Layer 8 of a small transformer language model trained on English Wikipedia (12 layers, counted from 0, width 64).
A neuron adds its activation times its output weights to the MLP's output. To switch it off is to set its activation to zero at one token and run the rest of the model.

Output weights of the MLP neurons that the questions are about. A number n stands for (n - 500) times 0.0013.
n4: 370 321 519 695 611 293 704 334 384 552 130 168 819 690 356 416 459 350 491 340 467 634 296 528 343 189 428 719 662 427 265 587 510 387 400 336 578 374 512 698 276 525 438 435 666 471 686 334 573 565 454 628 404 536 649 662 707 739 672 232 607 565 684 356
n32: 419 545 416 469 527 222 357 366 656 484 409 513 153 504 571 374 733 284 111 794 482 353 461 154 536 369 713 706 500 456 623 385 535 495 584 558 321 465 514 625 799 441 556 569 446 296 747 497 338 649 651 656 505 577 402 770 799 445 388 508 387 521 679 420
n36: 473 227 605 692 506 799 722 275 403 246 244 471 528 319 299 129 484 127 290 453 456 248 496 712 483 594 342 584 561 449 323 297 306 471 371 480 801 428 374 440 619 622 521 453 645 427 859 521 420 380 409 661 290 353 548 110 738 675 509 456 504 667 427 584
n41: 393 761 625 574 460 448 402 487 132 513 469 192 334 756 755 398 483 720 319 762 468 417 711 482 615 675 291 400 508 762 648 809 589 527 219 346 251 494 666 437 383 48 856 699 333 347 471 366 662 571 433 394 615 234 339 482 366 702 433 760 430 572 391 533
n61: 421 724 223 391 279 399 429 360 314 491 178 485 985 608 402 633 342 625 721 605 569 518 599 638 360 674 405 509 500 548 329 678 422 348 501 501 226 402 349 453 499 542 708 362 778 510 687 296 323 560 516 706 588 436 532 678 629 525 690 466 702 418 545 534
n66: 402 483 424 681 446 610 293 266 620 366 378 607 259 602 469 594 600 484 253 404 489 629 498 533 593 494 695 678 318 302 728 626 525 652 317 451 39 451 575 437 813 326 729 616 670 549 667 418 707 683 280 695 179 566 555 557 372 462 773 518 635 935 731 729
n68: 580 540 590 482 472 362 491 455 483 578 459 267 602 688 446 186 373 388 587 249 669 252 348 534 550 351 672 471 802 179 605 512 651 407 424 599 265 292 703 616 370 553 309 182 628 333 562 465 256 231 614 369 593 647 549 370 590 703 618 226 526 685 358 683
n85: 187 471 813 701 552 836 846 588 394 359 582 288 576 586 600 521 617 510 602 732 461 658 546 478 393 755 597 584 667 940 256 535 451 523 416 471 661 482 794 582 639 484 457 511 257 183 286 312 371 673 394 676 466 362 415 585 219 299 280 406 140 385 738 362
n91: 582 686 282 523 561 335 219 390 635 270 261 562 686 265 747 314 587 337 769 670 479 290 578 394 565 434 591 717 314 447 386 249 495 488 432 473 319 552 527 430 299 230 664 437 215 581 473 666 673 345 419 628 465 474 603 351 544 242 596 357 608 562 398 299
n98: 486 282 671 490 163 737 193 938 380 506 399 466 506 427 362 189 534 509 57 739 341 467 676 442 468 308 485 676 501 569 702 756 480 400 172 462 442 560 450 616 408 618 756 547 541 630 375 620 557 357 192 526 551 310 379 498 707 716 592 638 821 373 460 558
n103: 512 309 474 667 511 559 268 430 689 352 503 690 437 133 457 540 580 412 416 667 429 111 337 479 301 551 334 81 309 398 556 322 252 649 491 606 361 174 604 235 559 739 518 291 740 345 424 292 574 235 579 483 409 503 752 249 476 229 604 631 367 79 489 334
n117: 760 490 465 335 438 500 844 485 282 581 484 598 863 262 357 711 602 329 428 581 316 419 216 627 608 375 508 420 703 560 233 339 421 502 741 378 563 361 242 645 649 539 563 547 655 473 694 301 759 489 718 457 700 195 663 581 639 731 452 469 334 434 677 377
n124: 605 645 531 731 583 653 636 731 862 454 424 256 527 518 215 324 415 461 716 493 572 472 797 403 506 441 476 246 554 562 530 491 367 187 417 449 662 606 594 560 984 380 678 524 909 484 330 700 567 429 471 582 244 732 372 485 542 570 400 443 439 531 338 587
n139: 211 766 511 802 521 455 196 348 783 582 480 434 257 696 507 620 438 299 667 564 730 574 597 522 623 482 527 704 448 633 207 550 274 638 537 380 778 518 533 725 815 506 523 812 399 429 689 442 668 600 394 432 746 363 465 856 503 411 280 315 392 524 521 685
n144: 305 524 686 403 514 468 341 268 457 520 482 241 344 411 477 395 638 411 786 803 592 443 742 436 829 298 571 744 516 476 709 664 546 470 391 526 576 714 610 431 723 359 529 670 455 585 292 416 259 507 729 667 718 450 549 694 505 413 573 602 674 313 546 309
n175: 278 563 717 542 475 161 830 824 715 623 423 242 315 688 702 685 283 648 492 309 341 425 464 740 498 694 619 372 568 673 450 547 796 333 689 767 626 391 587 688 549 397 556 435 591 661 455 426 665 630 396 512 572 557 148 382 409 496 601 767 392 584 527 617

Each question names a token from some text and the token that comes next. It shows the activations a of the neurons there, in the order above. A number n stands for (n - 500) times 0.028.

Then comes g, the gradient of the next token's log-probability with respect to the MLP's output, scaled to length 1. A neuron's effect is roughly proportional to its activation times (output weights . g). A number n stands for (n - 500) times 0.001.

"ull", then "se"
a: 508 499 494 503 505 527 522 479 505 500 499 507 486 492 485 483
g: 237 507 521 537 585 549 573 503 236 548 562 597 448 691 466 360 515 317 398 365 479 481 393 453 484 514 543 596 489 230 394 609 517 672 733 468 393 543 513 579 496 564 344 314 566 824 700 556 552 499 392 437 575 231 313 407 730 521 492 324 341 414 488 583
Switching off which neuron hurts the next token most? n68

"o", then "ist"
a: 498 485 504 496 501 518 490 495 511 503 500 513 556 510 505 499
g: 504 550 679 235 593 638 554 551 509 572 475 440 300 421 572 233 504 654 611 624 367 398 593 622 545 626 545 627 487 813 560 446 448 434 378 583 334 409 389 651 491 471 278 569 349 618 577 488 471 466 660 788 384 461 469 422 599 575 465 454 398 679 277 713
Switching off which neuron hurts the next token most? n124

"a", then " P"
a: 500 469 495 488 497 502 488 504 502 508 500 524 550 368 506 503
g: 317 520 786 747 519 615 575 514 679 554 230 339 513 593 343 336 429 740 386 495 481 484 390 575 389 490 401 522 705 367 300 528 536 582 540 384 416 471 706 543 542 486 476 506 623 583 618 462 428 485 545 433 444 763 353 528 478 534 458 657 346 402 581 821
Switching off which neuron hurts the next token most? n124

"w", then "ai"
a: 494 501 486 492 510 476 498 504 506 476 497 502 500 490 497 491
g: 478 593 610 311 577 311 467 429 355 235 594 453 291 496 395 493 355 792 424 483 600 478 511 576 466 392 662 456 454 525 460 301 490 418 504 419 506 238 415 666 289 312 343 443 478 545 550 728 399 570 604 593 432 362 459 457 364 432 476 677 424 161 450 444
Which two neurons, each switched off alone, lower its probability most, in order? n66, n98

"ac", then "ed"
a: 507 512 497 509 492 606 501 500 505 498 505 503 575 504 501 511
g: 264 408 505 729 388 301 424 709 354 316 372 495 480 461 264 429 639 635 484 431 353 265 543 471 389 659 536 630 563 380 508 513 452 586 468 502 469 397 307 263 510 564 664 395 418 528 610 342 533 519 626 729 629 487 563 371 542 311 559 628 578 495 508 220
Switching off which neuron hurts the next token most? n66

",", then " New"
a: 492 487 507 497 497 518 514 488 499 481 501 502 499 472 457 506
g: 335 270 660 552 389 526 485 491 605 386 427 707 487 601 297 629 595 738 387 524 300 320 629 595 473 564 423 497 586 717 407 512 575 419 443 667 665 582 532 422 532 497 430 435 507 585 783 455 304 802 588 444 557 595 646 489 503 491 435 307 584 267 403 371
Which neuron, switched off, raises the next token's probability most? n66

"ation", then " was"
a: 498 494 483 510 503 503 490 482 504 495 526 519 506 506 501 503
g: 678 675 456 354 427 483 582 370 582 482 417 467 543 353 476 596 545 404 646 425 299 441 533 449 662 376 454 640 453 657 590 505 497 227 535 536 519 536 469 601 376 526 965 425 544 434 249 131 467 537 507 429 480 565 505 475 493 467 474 705 337 689 496 512
Switching off which neuron hurts the next token most? n117

" w", then "in"
a: 500 511 487 510 509 477 467 499 491 497 504 504 511 503 506 495
g: 569 440 393 751 351 451 552 652 350 443 519 228 635 640 586 451 546 354 529 403 536 465 571 554 349 329 440 560 581 454 562 430 341 589 478 782 546 529 375 561 670 439 616 500 498 488 573 318 309 709 433 577 661 602 608 735 510 500 358 437 408 324 213 304
Switching off which neuron hurts the next token most? n66

"il", then "it"
a: 520 506 501 489 630 509 522 498 474 504 503 488 498 495 504 497
g: 571 623 376 678 520 505 615 501 420 274 281 509 466 557 320 442 495 526 237 503 577 668 427 630 419 593 459 611 426 568 472 605 525 295 394 628 408 439 548 530 550 547 321 605 521 563 599 488 269 353 726 611 119 516 677 275 414 507 375 520 479 278 473 588
Switching off which neuron hurts the next token most? n61

"L", then "ov"
a: 501 509 498 504 499 499 507 511 498 507 502 503 494 500 511 498
g: 662 469 386 465 554 379 517 498 543 704 369 566 505 533 508 847 561 365 650 545 423 418 548 342 522 523 613 589 530 508 424 497 506 622 551 693 431 634 686 371 471 364 654 591 618 515 660 353 611 492 567 457 681 343 767 648 208 495 568 417 430 535 680 194
Switching off which neuron hurts the next token most? n144

" of", then " "
a: 514 516 530 516 501 510 476 502 469 528 503 498 505 506 506 495
g: 642 486 377 432 433 543 457 489 452 645 583 342 433 673 335 574 574 480 636 581 414 615 604 394 677 554 654 592 657 438 276 616 620 480 313 470 636 271 492 408 670 659 617 428 397 420 252 547 574 602 601 660 712 680 461 581 318 696 549 220 423 415 604 535
Switching off which neuron hurts the next token most? n91

" P", then "ark"
a: 500 502 509 492 496 502 502 506 497 500 510 506 489 510 498 496
g: 626 642 562 503 535 435 583 513 428 672 655 785 460 405 405 666 364 269 347 434 328 310 549 385 427 282 433 635 458 453 536 545 679 522 217 627 412 640 420 388 514 414 335 259 284 601 590 270 519 484 327 516 548 333 466 408 535 469 635 489 421 459 469 602
Switching off which neuron hurts the next token most? n124

" to", then " sup"
a: 501 481 505 490 502 503 513 491 488 530 504 504 495 503 508 493
g: 197 579 478 389 663 431 528 380 497 452 337 409 449 460 626 324 366 229 615 462 317 584 779 376 549 526 500 595 616 225 780 559 401 551 465 532 405 478 595 522 452 435 429 607 656 527 561 563 467 209 424 482 517 330 471 264 452 496 532 503 445 670 651 583
Switching off which neuron hurts the next token most? n68

"et", then "ac"
a: 507 504 518 501 514 504 503 582 504 502 513 504 502 502 520 482
g: 306 618 437 587 546 463 444 376 411 677 489 501 547 695 649 199 793 477 549 439 405 450 351 493 389 472 564 298 389 444 614 415 551 400 402 498 587 651 348 497 327 407 318 474 394 299 260 450 337 542 484 486 281 336 657 396 392 726 457 544 517 477 510 311
Switching off which neuron hurts the next token most? n85

"p", then "os"
a: 500 511 496 483 529 523 502 463 498 497 507 504 481 499 506 496
g: 421 503 568 504 706 443 507 313 535 581 345 371 534 542 728 249 567 543 474 468 609 340 599 488 376 593 369 456 538 434 715 471 576 453 456 418 589 416 627 343 335 411 682 435 597 475 699 380 494 286 638 511 554 626 504 581 522 153 437 567 514 187 456 748
Switching off which neuron hurts the next token most? n61

" the", then " Ch"
a: 467 507 504 501 498 499 501 499 495 498 495 499 498 497 502 518
g: 638 383 549 803 515 637 571 327 643 444 287 543 613 763 635 452 410 583 501 438 363 350 422 577 626 374 302 388 577 299 421 630 499 842 508 622 302 595 583 524 478 542 408 455 584 577 531 546 446 571 727 533 378 602 251 526 417 469 520 464 420 338 472 390
Which neuron, switched off, raises the next token's probability most? n4

",", then " and"
a: 518 508 504 502 503 512 497 493 501 497 505 510 498 473 488 494
g: 677 698 248 454 557 450 404 424 455 675 773 442 576 426 587 577 480 264 556 497 512 450 471 493 556 278 541 449 380 457 602 472 518 401 550 667 358 486 308 638 596 393 450 467 431 390 294 656 617 261 409 594 298 294 480 586 311 311 621 421 527 715 634 532
Switching off which neuron hurts the next token most? n66

" by", then " the"
a: 500 513 497 502 497 504 507 502 502 607 512 496 500 509 495 501
g: 813 585 317 442 475 421 499 556 627 506 337 406 408 297 310 547 686 341 300 336 613 474 563 601 565 715 594 514 458 596 689 532 561 383 653 488 483 508 573 616 486 321 749 460 532 319 523 462 490 861 338 597 564 368 468 603 589 675 535 442 534 507 468 399
Switching off which neuron hurts the next token most? n98

" ar", then "m"
a: 508 492 511 499 491 500 500 483 551 500 500 502 497 499 493 502
g: 458 564 662 319 600 440 468 561 798 545 612 562 552 441 455 456 531 521 267 403 404 222 609 597 678 555 618 865 516 530 579 463 688 477 620 510 449 585 556 359 369 532 472 528 548 573 601 362 525 677 421 209 453 642 599 510 276 715 578 534 425 422 618 605
Switching off which neuron hurts the next token most? n85

" m", then "al"
a: 496 515 506 499 511 502 502 489 502 498 505 500 494 502 440 501
g: 563 601 393 445 545 583 489 742 314 364 793 800 604 480 486 746 444 668 517 451 511 565 349 541 475 551 382 425 491 787 509 455 436 242 509 445 400 294 440 557 357 559 241 633 512 432 597 737 496 460 479 472 372 466 464 516 495 531 511 609 529 322 604 705
Switching off which neuron hurts the next token most? n144

"ov", then "ell"
a: 506 499 503 497 490 489 506 502 341 511 500 497 509 516 513 495
g: 630 547 410 680 606 470 538 526 535 271 484 371 304 465 673 394 339 271 522 519 268 488 472 427 440 484 580 732 475 379 340 624 753 246 441 408 373 693 595 549 316 398 554 316 516 637 507 664 450 466 332 385 228 439 308 493 590 518 441 521 438 562 458 538
Which neuron, switched off, raises the next token's probability most? n91

"ct", then " of"
a: 485 519 492 482 502 488 507 502 506 516 500 505 503 500 506 447
g: 647 705 547 314 504 235 474 571 648 602 519 790 585 427 386 627 432 419 467 505 531 319 622 505 412 391 591 412 566 503 541 272 589 428 564 478 534 497 347 673 704 677 522 350 519 519 502 171 429 447 626 375 559 468 295 442 265 526 470 436 589 664 373 682
Switching off which neuron hurts the next token most? n41

" the", then " ad"
a: 462 518 499 503 506 501 507 503 491 500 499 500 494 496 501 520
g: 722 687 530 325 552 464 462 602 591 479 464 629 299 311 412 401 376 286 390 551 385 741 644 435 555 623 488 639 251 446 562 395 495 401 474 384 650 257 456 455 510 434 630 545 510 479 493 567 600 538 517 558 686 389 562 638 517 638 536 571 461 852 659 742
Which two neurons, each switched off alone, lower its probability most, in order? n4, n32

" G", then "ates"
a: 489 503 483 512 504 499 503 500 498 501 502 489 498 493 491 505
g: 217 593 319 438 197 452 502 449 441 831 420 506 363 473 652 435 266 613 337 516 475 645 578 336 280 426 582 506 572 457 552 464 566 204 461 375 481 600 354 495 559 410 570 307 428 374 416 505 662 294 597 647 386 320 532 535 508 579 574 502 443 553 495 453
Which two neurons, each switched off alone, lower its probability most, in order? n41, n36

"ic", then " B"
a: 488 509 512 496 506 498 523 507 455 498 506 514 483 488 464 517
g: 527 279 463 771 470 613 541 591 769 435 443 584 575 692 644 557 475 515 390 443 375 294 439 712 742 433 460 377 410 371 386 417 481 513 561 624 356 597 585 451 384 614 570 481 617 501 446 532 409 142 682 444 349 491 376 503 392 611 626 333 387 558 566 291
Which two neurons, each switched off alone, lower its probability most, in order? n144, n68

" N", then "av"
a: 491 504 500 492 494 508 494 511 503 492 501 506 491 480 501 510
g: 549 520 400 445 601 594 545 525 481 707 485 716 522 496 654 479 629 631 631 502 517 509 238 404 601 376 358 604 561 467 450 582 620 450 769 617 476 475 533 414 459 768 460 353 610 515 378 721 623 251 506 474 435 234 820 453 194 521 492 557 541 447 531 457
Switching off which neuron hurts the next token most? n139

"se", then "y"
a: 507 499 486 499 501 503 508 494 517 504 489 508 515 499 503 501
g: 520 638 615 529 401 453 554 502 287 312 499 487 376 506 394 406 284 398 271 648 573 551 619 486 542 362 529 634 579 539 333 926 373 628 324 576 566 602 466 601 524 376 460 621 267 650 439 424 366 660 444 440 504 786 354 516 656 399 464 398 457 453 584 510
Switching off which neuron hurts the next token most? n103

"F", then "R"
a: 503 511 499 493 511 501 495 506 498 497 513 501 488 499 503 518
g: 271 268 794 508 437 485 605 588 598 637 632 222 699 534 616 375 560 473 405 574 383 314 331 711 562 540 689 377 514 642 656 537 570 430 570 465 542 613 598 721 539 396 441 508 477 418 679 462 606 345 390 369 809 503 516 437 472 509 454 521 493 653 571 412
Which neuron, switched off, raises the next token's probability most? n61

"un", then "ic"
a: 509 514 513 488 548 472 583 503 500 498 506 537 500 499 501 497
g: 349 468 347 399 427 580 482 658 536 666 562 782 496 466 431 549 445 389 529 436 690 533 356 506 624 293 596 605 742 248 496 342 360 396 502 255 514 322 202 549 487 656 494 619 487 353 667 567 398 485 483 556 610 319 526 670 567 513 464 397 529 652 286 477
Which two neurons, each switched off alone, lower its probability most, in order? n68, n117

"1", then "),"
a: 510 503 502 496 499 517 501 496 508 514 489 498 482 498 507 499
g: 636 544 285 517 624 605 444 510 451 587 642 409 711 387 612 513 692 427 589 543 547 269 375 511 442 532 411 720 290 566 510 476 442 394 810 624 503 478 259 416 570 599 737 506 621 651 323 440 468 311 545 463 441 381 420 467 674 485 575 575 482 209 512 311
Which neuron, switched off, raises the next token's probability most? n66

"ment", then "s"
a: 500 505 442 501 522 496 486 498 497 496 527 528 500 530 499 506
g: 479 341 730 288 817 436 630 102 306 555 509 564 447 350 541 519 491 311 516 473 525 513 583 363 560 688 508 531 328 383 574 436 547 478 401 425 493 634 367 388 551 329 545 740 378 435 494 446 448 589 616 505 610 518 680 421 491 575 600 320 346 505 657 630
Switching off which neuron hurts the next token most? n117

" the", then " stud"
a: 447 518 497 501 502 500 501 497 492 501 500 497 493 494 498 516
g: 411 634 227 402 479 384 540 460 436 535 424 694 494 243 471 248 468 422 562 358 645 614 509 607 516 411 598 721 460 590 583 420 440 395 714 553 581 427 416 267 520 484 457 660 526 387 464 418 547 183 525 552 333 421 450 739 696 546 613 551 632 578 736 581
Which neuron, switched off, raises the next token's probability most? n4

" for", then " two"
a: 510 519 501 498 502 500 504 500 468 507 505 490 509 503 498 500
g: 470 423 672 245 449 405 493 526 396 414 692 188 464 401 430 676 339 497 576 554 189 438 614 700 473 578 664 516 629 427 407 530 672 459 558 392 503 427 417 392 582 531 209 553 502 382 511 384 426 556 517 297 290 498 552 423 645 353 503 680 501 705 373 431
Switching off which neuron hurts the next token most? n91

"E", then "T"
a: 490 504 528 502 504 499 490 501 500 500 486 506 524 521 515 502
g: 285 480 343 471 395 317 535 416 718 573 617 467 582 574 768 480 311 252 574 643 416 567 670 622 542 653 492 442 463 326 553 615 625 755 284 409 483 601 435 473 445 547 245 644 556 724 577 594 418 483 361 432 450 574 379 462 502 593 545 601 432 665 410 705
Which neuron, switched off, raises the next token's probability most? n117

"5", then "3"
a: 512 501 500 488 502 502 502 502 468 498 503 500 495 513 510 502
g: 521 507 460 553 719 511 354 406 606 580 434 680 537 621 287 736 599 626 727 473 495 567 512 810 711 337 808 240 486 611 376 396 328 339 465 541 503 672 339 753 528 504 576 448 516 438 566 538 564 612 648 383 610 465 609 581 572 513 506 519 525 523 515 571
Switching off which neuron hurts the next token most? n139

"s", then "."
a: 491 494 501 536 501 518 509 500 500 502 556 509 496 496 475 504
g: 404 536 237 232 844 731 326 429 498 725 526 527 468 527 590 534 474 437 512 643 423 462 690 527 449 453 475 385 216 502 498 430 565 404 687 713 533 435 484 375 485 646 426 519 466 426 547 336 561 440 564 674 253 593 534 519 327 588 520 433 663 322 406 435
Switching off which neuron hurts the next token most? n103

"est", then " s"
a: 531 503 491 514 508 502 525 477 493 500 502 515 481 493 478 480
g: 271 363 655 591 405 696 573 464 454 343 489 628 558 505 336 541 520 326 498 454 532 339 492 294 366 392 443 633 592 450 315 307 474 652 499 437 502 374 557 673 538 333 222 517 573 398 473 319 532 272 460 428 371 636 699 507 669 490 481 505 487 400 619 833
Switching off which neuron hurts the next token most? n4

"as", then "ing"
a: 505 479 508 541 502 490 531 494 504 502 512 513 501 510 461 529
g: 572 477 707 650 513 428 528 551 407 665 493 555 441 714 425 563 619 448 386 532 660 585 447 529 570 535 396 564 303 311 456 782 611 272 457 499 666 515 527 483 553 591 679 772 455 495 571 588 555 594 534 297 139 515 549 385 682 337 651 599 647 656 495 608
Switching off which neuron hurts the next token most? n41

" R", then "es"
a: 501 498 499 508 501 513 501 500 530 489 511 502 489 506 522 487
g: 420 363 510 524 658 553 423 553 442 502 444 260 468 295 536 432 205 661 449 367 355 579 682 353 442 521 594 523 627 771 637 611 487 760 435 468 563 567 533 787 581 556 449 603 370 376 330 502 576 282 349 750 497 381 376 444 532 487 389 365 373 544 425 516
Which neuron, switched off, raises the next token's probability most? n98

".", then " Th"
a: 494 512 515 495 498 527 501 490 489 511 809 500 479 509 507 494
g: 564 427 448 454 489 582 551 617 739 458 493 389 492 453 549 894 252 478 554 564 527 278 527 334 630 560 422 525 486 394 545 393 611 414 406 376 457 325 631 325 491 366 447 460 569 331 348 489 354 654 348 383 492 372 197 357 600 250 519 507 383 427 440 353
Switching off which neuron hurts the next token most? n103